Layer 2 of a small transformer language model trained on English Wikipedia (19 layers, counted from 0, width 96). Numbers have three digits each and are written without spaces.
A neuron's activation on a vector x is ReLU(gate . x) times (in . x), where the dot is the dot product.

Input weights of the MLP neurons that the questions are about. A number n stands for (n - 500) times 0.0014.
n4 gate: 496379777423788431547317673383433420445124619512564555549572440488706394451622402531479429599496550312524260552492758200612650285420697367327448278297407432740684712531792387403616622480336634580592571468406377468668449356767622367425666345579545429662444508607346425531458266643563417461
n16 gate: 465363476496559565302459543159690516337851471531455459615432573421511452650760596533512433461368329571444515437394596573670504395183468463488405431553568299360558427550474512645585761299401338583373614632481688674529309478547511548410231734559550370343549365318674778576820661464589327507
n21 gate: 474495565394437500635252482419510461541489552578539568447416564624392677492611575515537611465360536500544347535654543401497621498485614365454528430589649463446404583546559607492521625488471482507576448384548342418611531321495500524453516674647599544458557482439322527456500478341512346444
n23 gate: 665500415492446400328496489603458750529492690627668510216473417592447583686392465496558475535464512419566471596390652283216497274562758461746531456324365445440508496371630739763378440399469477472656266390632374340679489615496650399653448681687421681617292522307465391479465383566331500587
n32 gate: 643553465506516652625450474202590474393593414738514615491367593411454522466534571423341475540584465515521689404532551459638510377625462519394471475644521357471434446439494570340467529423603295447481555606469520772673514523523616538564341614512563407408560455401572313360494508441489335511
n40 gate: 535686555604389469458370411327240548633466338509420559450255536460458422371606506488422427631488523291459612509535595559579344423629532398285509519546500438629623387513381633453559691430397606295438587647487456496658605482484414515537550581340654765477620525563411601521643375532398481564
n58 gate: 645561568526410659780707352565316820696521367491509576425643242765531808607664408527417491557518266408769532522586521268172761442306223306476435467440598495557614538368452088607430657550637413125683495602628237299491414489272723568449495150408642651436358594420228500655319744330663654431
n61 gate: 496639567376455475607176485757537481729453463712496303666523299465600573703511239451124672598369485304431375444504354597454324483581686479562692625518448592362409605577411297554504483538399574695589415585482253491514493582362549712377523485636471546564510460527451403433728489455569438399
n118 gate: 478451555559578490463375454362554228588695530489376608521588411538604524416511588446657596451587467330593605545421727650437636550383587335468548549252540358546511623492122410527778540698289844411503460255500410650378500371454462436291436496561681490489484504422507530527544349750588360374
n124 gate: 593676533479577535651519764463291520525433409670393497603335507548432627566523368404537478624540580576628453488635704587520515467320590441399595439408510446382601452490359469430582467497510447594372745624611316558488750312650600435324503443563419503385409439367463427599601267493283332381
n126 gate: 496486458346430456479344259711534496444321583412561523240278373504566500686741442511508703620245519354779624383653740475504399624378681451633339540410602532397644716555279523528735458326530643301549368432426568547541241328430553564421665504653541430492397526415592346621397661466535451546
n127 gate: 646454464500419630419450309602441567552466627477655410515174021443676344776473532359440541323368257263607563539469522310716308635621516426512652569383672530533744558405206570471463629605532599298529627508562383455540467531438451359549512576575516680294549554573638525572648729655515350384
n140 gate: 492571695600518362471379534509519679664274318556463531810437365474439475418587311704535423578489313380755544251619637462564535443663418377290368346526477507691610636711521472459607491793219554549432500533416619402542627366622493471651467652291538441306510519317369394562657445196711546570
n145 gate: 608779332310757491492656331287269237831591384663401437460555226652827762586654598648659418521487345468384509613608739579375553562656418285491512491565577739533655178495520434200454611543623486529496423452482597238512648283629544181418528641446535351339428399467329705587683337623475226385
n168 gate: 682617658770518515539548409478423510500419324404558497219627434475491446811369422506590409299464468375495554409516715507477397441497333372446543407564535731541591400497297334449536582485581500634562423451487482528447739504355449458527678500471525605487554466431529507682374451651638503409
n176 gate: 617709601964372593504288557346404508661292416561488547435326590412361652518261591379538547637419626546577794455649413482461298366651420379471582335452408212435390374644191444425299603567332571295454871444426420395580765519533530371512526479554721404457530658629735390585470555483684396579
n184 gate: 648590708538485489602545408399543406540264651477626520686536448534623431356504292489524511631442571496656559159515487475460468482459402391446441624288421489493622439475649403340580478518347606600554800709366611362322362339454455775674639664279642479341306546384660365508622726637452174360
n192 gate: 583318403495689585504530552732786646442449573756412427509504247829557698212470536776726563452406637500827595414552466260667330435458610291374587695500646538364431333578375532847500653392522319564451412521599490317512389226677770653504491301333569496316297564572293431533500174491471347363
n202 gate: 523903611465222398530728351361477445513267340620566448411239524289419642752536521207537348554538463550755418283655732565590545466566597247337278509303384601433446710572475476408363598288759716496475688544676266674672440342617622539426697684463595504266166616561406655672477317325737582344
n203 gate: 606586804507302574426462644589500354512405338494405613345453408366417453454403590469617299527485583444803453559628741670578494558646403438422500301408457408548581549434504503493415697365594587337573540709454508400500599515666450640459434293411406456331559532480310483596540519473600329663
n208 gate: 948442404244368719312285436579263374514345481710385460652526381606425604766412491481581452537275809495363311765355467599288414343640460030728401325510490287528604461511390678505541957419596591436593344476727460348233679192322746476447521556610836545454487701438469754953566467434646465405
n212 gate: 491539509471317418650500421465473124815538443530679625591595486491405467491552245638518419585417361433283765643509318656404440348543410379667480465245649337459395548336466653326505440475653626333566451718588541579492583236601496370381228513140916448801504243854559801323505500675554527530
n222 gate: 564378355680437471394400527416565712409321406604545472444525500433389542508502487575495625595445323597511680442515519503469482566588527428476498613486490569400483502565432588445492436472472517595413597495588700575464375356544438472465474597646449507546553548526561500439482625378535354530
n244 gate: 480574659391655516481388293382232573546380459539403450591451475558244477414323584382373508695444541334621660428464429482450282548759687322484279578280586504615683595335473416381583377580553634434601431721544321270652534635592662561827653785367472507434615291479438402708393373443576504802
n4 in: 521520656481451710618237462524581401361295577541453592668704446433451651411735599662429493423360521233686493685629713278601743406409574444358506381580426449417445401552512423600507496288284419458516570419466540518600405461600740398513426602321493347611597490482536515549585407313467521497
n16 in: 535398448528488515312397472356635471310643444606537452562376487574556488666624616608613351512470355558546518352354525552602517382362526440551322497589639448316409419547479397480520705352452420541586686512566576746564264489487565422454346715497673563330600600451566753558617467436557373527
n21 in: 417524562407430554622346462422388475500438559562489502470432469631389636541600591560615542543396567589492424542641503473451600495505665417492562465606730455388426557550494604500391612534438464561523419423538386398607427295560438555450518763678566537455547438500278611494466336240513434429
n23 in: 650540523497512454503648412536272603316500432360311573559497378561232404676749584518439594430554294401441515366529486483401313376378551324440526503622371642550274391487448470392415593470652535526618689570616671653436521407544517521555571432522506486428594512668503507647503491597578471648
n32 in: 617534519512485537571465422191577533359601402723484529580381584461492569488500554428291433520533489541488667517465527325601458568570527566441500513690533374418508495417515508342469469353536237502533566610503546651630485515623595574521288563492511488408578489430615408369483420486472421541
n40 in: 581572603500466425503289565359260527711487390555354552503366423382411553342547543497506420574497452401573579465470520536475497511537542497317479532480560419607647377531435624342454611429422515459373608646471595504692648497447444461486616539309653788421492430537479626490719383509522396607
n58 in: 504398478552656500381231617520716293421183427372433357547518532120676591565585611459602571248455726460871467555313607313175460318437319414340575742404571542701496573869466505444229702496496743472532496357543585661556537338703551517458966646474556555630344491568446398472264341663517474529
n61 in: 690528419409613606806428482377449368675415557575723545561530466461568456593518381404275555600289419482500517536315440512354385446832544350486592655444511609457346578577297496400538525424651683377358357689597488523276473484471695716365458445431622305422390365586590400559633573507558638403
n118 in: 545342442531452531533393415475384391639558527540457511491568424478372590426547581482720433611399384404546696423538546552434523306338465506611589509457565574515638553258528453540737601591406661307429304417516387690383655361481477581460597355810531511526497484325477493665620323568398338536
n124 in: 512558512541457486446490506341471520495528524520514545579670533577256522509486422576186547463508654500343438605506395440509477598654344635588518701489401661550458556228629323664524416604413630337516367550463464304566554609528597576519388480345475485606482433467479524478480560428432537595
n126 in: 299572425677330468552427471417809444587524374421606337630428317315593549696482338619444482574486631340388577457600439541267323606543571455676433629606256332602639787605484512516691567493586485442517374589569492439269545434441444469408664634441588338398335489634447567460594747698503326356
n127 in: 500465427601438488396469450490536443429551658398566532421448562610654365532424503412567577319492533365448497562521560523661449588348476472280530474523324465440326482661470584674645581321530548409411633572349507625511393497453409390463812452497615425635548333649463693461689534579393497423
n140 in: 552524697489500487370444548382577363756419359531373641721703651557477369301517351611465381532594451406525513407732658416611695574640496370293359439613440383691469503537565522349400398668465661529452535370538627443506529434541388415696493518472466500471385619198339287582610454416513566619
n145 in: 509353519699655389547330509484357662439373508280412726397509491266217535515500525574444684437534472698408370899733571606400649127434338586591471210346825349651441568582651572670566500722519301458394518707486547535475285490305283721211461463587414799566578437723576510465318666407470761557
n168 in: 329445450656344445648526485487599542475476441448565580611237488522697589240452517472473543569359328496229575284519412426664456510442675627436653555486446569292359652675753669604558589475496450050300477467537509586438475449601601439158468470651560456512524637679632728370554669538489462543
n176 in: 865593610544500535709426374618349422672529454575622428326547716421627543577389454534320565783279574463728780357595465420340381097487326393568856359500555504596509353284106315490355766345403573383686761220361443258542500612383553479422649665568540614481484741509589514480329513316586500232
n184 in: 546633468560337686599394292371523634686135690625303407563411486681641715432875379616389334692410703675900401213546525390240554399245588337500545571474852566504491518611560343456434701496463398668525601460419464349256376300785435733483842588473581533514263487387420534421370531537552308231
n192 in: 553534509476255350749279254300500424546245447595441504387554454474450629636487395730329382759616545464672471305566662854683620381355518500329612758581684539528373578407412287650130560693527531297553455602338273511655625525531342609432757209331653207586389500509723692381617606397567673399
n202 in: 314524546670427596346381618658380720613469432343208424403332683560362814382347459395579579428358425508583621515373523315377459485476604546467182424362337591508622581335554195539534560473575529496469467445703542458610527703817526508516552380566654563466467637509352696868496480139461874488
n203 in: 534491724395319530526413577518531494556454488491416459527290413377392412497610622662544289554584500500701420212575590712526562488497550459444494376363569620366614644566370454480513489524614519486494563629485621468574386448518308694461398598578405464439536540371599507369465595434750350373
n208 in: 655377404491285627593660273504377361649180467542663364411334402523290582769500522411452500471663516365602436482433443418586764332553221600618365531405612233529617663396413673383353433586484564536628369800683302335504570527320511634402488516437473624370578593672541780636415545568534484714
n212 in: 496460521581242569430461504472416416417425404402412562492730483512333371699533364480741723443671399295530484705322491651302620496400395418537316532548530363645504398601454409544418584429618769405473395484648272379489574430339470429484496475404767526722757312745311681791865516386449209816
n222 in: 483500461723466408347410566378601578366429423641540598639293583457370482471449467558407574561407427533576736577611472473534550585540539487434428605479612446411475525620451653612583550408373447457513522377547747669462339419533369492476494514544478413565386424477551447452585598315495342537
n244 in: 579590561411570528660442313484371428540443586601445484573595555593460534470319652275439605474577554482515513481553536438614548681445428393514574587510590514487423437538164712462448375510594525467321414617539650595566537448482720335745429504529292283314376517286680262281703595417527365801

Each question shows a token from some text and the vector x that enters the MLP there. A number n stands for (n - 500) times 0.0076.

" of": 483450499261590622517463487380516575424490551259502399496692419538317625605477619520550278374487536558644654447472720545640551497601276338614517773700506536508440708567570380502615564550499469278539623373646597414567404477578397552273522413434510481349512634449447381192670510431573405485
The neuron with the highest activation: n192

"9": 492432503194347408877538565506497536419430510370680382442608331358408601538524603500457570342396644608630661433305397685476568553512482627574364621734519625668450598513329572311464560427435400438475592292494624732533414462632420399471334557478320460489606529486463445596634645702400465436
Which three neurons fire most, strongest first? n126, n32, n16

"\n": 421527699313702536575535476558458617364313467440509263344542437473268338695354725514472301481405607547514715556412395616601734698416600626530720644680393384598347523471581412486403676637396424365410600498446608598430424480614409425417604640496477507501520530511320384450472486563432578397
The neuron with the highest activation: n4

" two": 483558497489536472616584573393549277358315536340629346282554399658325546449240484453534554381500415624631591513417638738523430491617589330599572675422405617611269549466686383295689701424391557342552546460585509479483475615564362481567488603584396376691667522322479371383651671397512475633
Which two neurons fire most, strongest first? n244, n222

"2": 512373558255337484785570608466516555437353585402590335624554378513380642511408580480518491314481533756637603488335412641621509505612355506625499469650389573728397535556443577437502638461365253441383583347483388698459412471652430241468370617516385413534736599425461445610462739628480511468
The neuron with the highest activation: n32

"town": 555554493284605458733522486522367590367528450381542305441603371604293571447617561553459427252309457497665491418461500650557480581709468371663360733516583503553473637582624566453367555435604382351343403420345835673534511565478425513459541631529402492651543643494192539337581639376594367542
The neuron with the highest activation: n21

" merged": 705463489402516384534394629622444439490159460397482493467502495685257598528498659414579374356421597588421785397301391613717638542681439482667557600471457435506361534527583559617565492519746599482331573469294478603324624403472460428481322575593469270493442499666533373415420477463605539629
The neuron with the highest activation: n208

"---|---|---|---|": 575584651329635437624385616520628549308402598220524377406653276424360372474675662496372480483642465450485440472412579540612689592525491409720582496571619534436324539475558634277630586524545402298470797309548499648589381443447495218254555373544594420510549434513574625491608505480475593459
The neuron with the highest activation: n4

"i": 474597597190555563670409437403507337504552400522550441603592371496355510548436649570486467285429617540687603339347660561412516479621440893637510712555474553501313599472388455532729619392403466499451616284561681744486631570515306646353402333614399472610432347518481381476571451595500327420
Which two neurons fire most, strongest first? n118, n61

"==": 582562728227541472633425587497601489355208553284547343458632390502355467518539735545551332394510447498664479546515493507660732507455490465517735508636369506651417460390719567370625597389311427372307687327623476621505350511437532296454709526396516406510483519597560476393639488617579515499
The neuron with the highest activation: n4

"ade": 517585541335564688584518457570491576499460384536583434486618223526248513502449600591518372443499565480489444465412645618398390456486430440673498533647445530638419513481697382370654446299572470527217269222485730624486431557527457515456616709462338635508677562572571621615672498343422656255
Which neuron fires most, and how strongly? n145, at about 1.1

" Party": 679712557309533604445560348634332663458359412396540394572580463573394622583561609398527375362495465552494515435281469590547559502545544674645561414589627499425486671529718445589610459417547462285452519257330622776579476482514262440337379563407397211528592749477419652502615461386564494331
Which neuron fires most, and how strongly? n16, at about 2.5

" facility": 616626614494441523607472646544443507502315512470552237349702321575320450456485602548591479264519547399420635376390317585563447647587479462654618641518574451446545502447664637500422563416736484740286627234431586531555390535389428421337330570401462475558785526599290433472577623351589499508
Which neuron fires most, and how strongly? n212, at about 1.9

" and": 567629563412483651568551647482456492397394527255532304585567457483302715743271460630469419318606402505631670415363581527555684517357356329507601726732401538514300615536561454319435620449437532272347530362463609492510520439542402549397446488531461754548541466468470545296592572549512679486
The neuron with the highest activation: n58

" CB": 552559490110457546597513626558596547435266658572605346397583346514400560480476488500577372467506425541607547336173299570487579597512483488620575594395698469494436477596620563367501466223547459539485662534486474740672482449454304401324652699436334375688518647509562395505645522468493581632
The neuron with the highest activation: n184

" to": 403530494354557543496634634407531551544386590249510520399645622501331465657434648439434352472573442601724632400389553377603530612540351382626252676607508561571434587642622351472425666602573374369399702188527587521523530436504264535433583385471512669488545565418449482182534678491441592529
Which neuron fires most, and how strongly? n58, at about 4.8

"mon": 489546482405578381826482545543616646351621456402532492424554356480198467398573581427467504556583492701678616439488659511351443417584505566510364730759373443792510620513518440253570594465593512480257565370534565607389508585448301488400432420405340548596411536622354530471730588431469425392
The neuron with the highest activation: n222

" blue": 526499549380565329656689705500548197387453367529506388336622279707469550535544513253569407395537441586571558514511390428633591614516468600626504634500532485694399599591531287405602483274671526486388621540472691541417435565435309476487666523577360608596347566481485389432595608218513600518
The neuron with the highest activation: n58

" Ireland": 591569511308601667586394631548528564455440389347552342472544347539454534657619496525343577373458488624564511415468535517675707662653616535630576656484541464449261713527448569302594526238458519489363689531352528511580520630542245497368302263390345331620501733356560523437537510428574443460
Which neuron fires most, and how strongly? n61, at about 3.7

" Not": 528730453303631589509443326444553579357447494224639310360482534385438457505537719530651355414494576570555581586533373518478501569599482704431335762533534546487602545584476541525482430420526445433459584377460483810392577586649189410378428473377425422517475566456393774331600453451568767585
The neuron with the highest activation: n202

" Le": 653503504308438380387598582295516473450525485570664257515553459492372620516353684501493432592504537888682533618426586464634477521595441581613629529568288386645334522432466483453656563412479514418334678492349340660391525497535092307452513440569493644638513556673503419436399504383605634544
The neuron with the highest activation: n176

" Mat": 466567447351554352562542615362516529490566484412493344471607362540397608542513798450521317597486542588655544471287652634392387367615468630535466642543491406645424601479409444444671407457557603190366642503518679777409525410416257449264532721590382437589258541690458375476599472423605611737
Which two neurons fire most, strongest first? n118, n126

"R": 422585444222404623712453624517483549308380539542527358486575333473398636558566644484682495470495362602702447353319581581587643616668291523548523447597454519555443386461545480491551385416532355284310480429482576784427429384519458255370579744504405528516515505664385331495521669605648673726
The neuron with the highest activation: n58

" |": 608483572324506595612515487457538399424392429423386310316764465536386498636436764524406315518802485476738615640445278605626624561477543485654435599610468618305425597540641618442582615480385362300290593412338477562371406494674359461299645565490554526554547312456482443449601593569498481478
Which three neurons fire most, strongest first? n203, n16, n118

" school": 691735626309390491589552505538531378429346474463647297364656340530253559314540453516567616380511561399563613476335373588505384573493525549671613648555527489504464573405661504407554614406611495532383710382398704606556434600450370374388359593523436429598711712553311506436593596291527279456
Which neuron fires most, and how strongly? n212, at about 2

".": 682555539123586492474405485415613584495392429324463318554520651250455608499343471625529323304613477470612630328614519522540663531597610576709577711709456445548254530385653507475478595443356464287369585394476593556520546613668323403424514564505657536520504511513446397552540630520358426426
The neuron with the highest activation: n32

" men": 664601569409500501627589573467507330529511437519552379324587434539374522546691547395677620340510475425612688380412545507615682571562562703559653471493542545529300688515522423341763634390583471304361694342515543686423458597411234322400236385427427544674501528380409390316548602389499512430
The neuron with the highest activation: n118

" Gil": 563615413310533516532564635372681327351444639484642318501614355513373502384592559406427529393446509520633720639408499478587537605535494696417586481552563318630239709780535364540630480410519390529439535563345614561333701541529202444373407506626454436484381552613431487416515568350547627411
Which neuron fires most, and how strongly? n32, at about 0.89

"dh": 448606422179490323638547461589614463408437673439476455665657243587297486426601649459642554453538544293489564364237671385478469375647533703691474504581577305589330633631644554399533595313572446436470571490482806648582531527479414530345443467547427436656425486631477466495522564440401393461
Which three neurons fire most, strongest first? n4, n126, n212

" took": 638622693416560550555594499521500315408283529269546367283509495639356630471473732417585357392409555637475745711501413638574394568498390396605355504587502592518392637477484464584435493550643579263385756300493547664403438448492424393500449463510435317414528430706662511369511431385547671663
The neuron with the highest activation: n202

"min": 566557541325715407711345575563609479391652558417564512561546416571271520335595748580550553487542486498648684347369592540393494408591439646511331596737401373761424627541534523468580619375562310465220608416482554605383544460531469457482198610451439388533486558596275528357492473610361394459
Which neuron fires most, and how strongly? n32, at about 5.3

" larger": 553512339468537362618535621430545284427323408458624300365544280625303511477225563498629566444615521570549602501382402634538510596669550387598458840458530496726480594592530496441498561374717519482601482487525612478505458571467370506452535541522252324717584431512527386389711507242468527563
Which two neurons fire most, strongest first? n244, n222

"I": 568684393426506564499556617415388526515394461303598420602552391498509467658235596491566456360530524509643464239275553668535777591644510669466532474621503546644449436538540522488591622424491394317492414275304537670533479564503229412254433673555426571606636473557447610461637486399506736254
The neuron with the highest activation: n168

" was": 718584718354504659521568491511461453453301480403626358386570488621269595519396730666607451459421633545611720455514407668542408557481448366604513572584403470326292558423602496421415600667401467338343798172385391595451371626456434478400505479430504507468599398596641544328577541477505614640
The neuron with the highest activation: n176

"on": 506465492363618452730400581618625583298652469472545470333587388569331414548643672467409443353480602595691652354557704542503481518630460582511395603742361541611473559615512401535612555474595364553174434253491617571488537573456266657369383580461438595541367443627280454428631445448505576228
Which two neurons fire most, strongest first? n126, n21

" De": 615533514302538601401484668321395544407470453465548277669634466520308653514354558397390252475480587741665571622433549484592530461468300683503777573618537354604403540566391363568700404469444483494427612331469511662437675386573230507304611569544402590444381524645476571420642501389549654469
The neuron with the highest activation: n176

" students": 687707577458345468615487637523523422468341448477551365316688407477327447529646398466690739427559543452539663451327460468563582610628570606566637578581535501371394521510617485474606623426614516419297587437429692528445504601426236404392298533374375343603701600522253502274618564388438505490
The neuron with the highest activation: n212

"ward": 596488477398535521691542662601563467339499532474506470464582395639244562474683685485443435499473491605635587309477456502480463516614479359637314726703341567753475644582633509411519457379658288422184559345370600532459442647410333488480481596487435369545479727459349501531569534424642435248
Which two neurons fire most, strongest first? n126, n184

" The": 524487441338516380411428574376527546317366425271581130430498431651393480524204723461474318481435629510668503646466617698675696536533495550459627709602487433707413516460564567308562553452470695359401557428428550486286331614606484463454433606481537639665532534565491444384594566474618662507
The neuron with the highest activation: n127

" in": 636421604376563622573350598376544525401460477419570356326435509515220607589393613545427301399554598562649631516530533568485681592593258379600473665784536439550397639487612368447616539698517416482373748268501550540442456267541402495473404524565443567519580635547395457172639472529518398492
Which three neurons fire most, strongest first? n32, n21, n222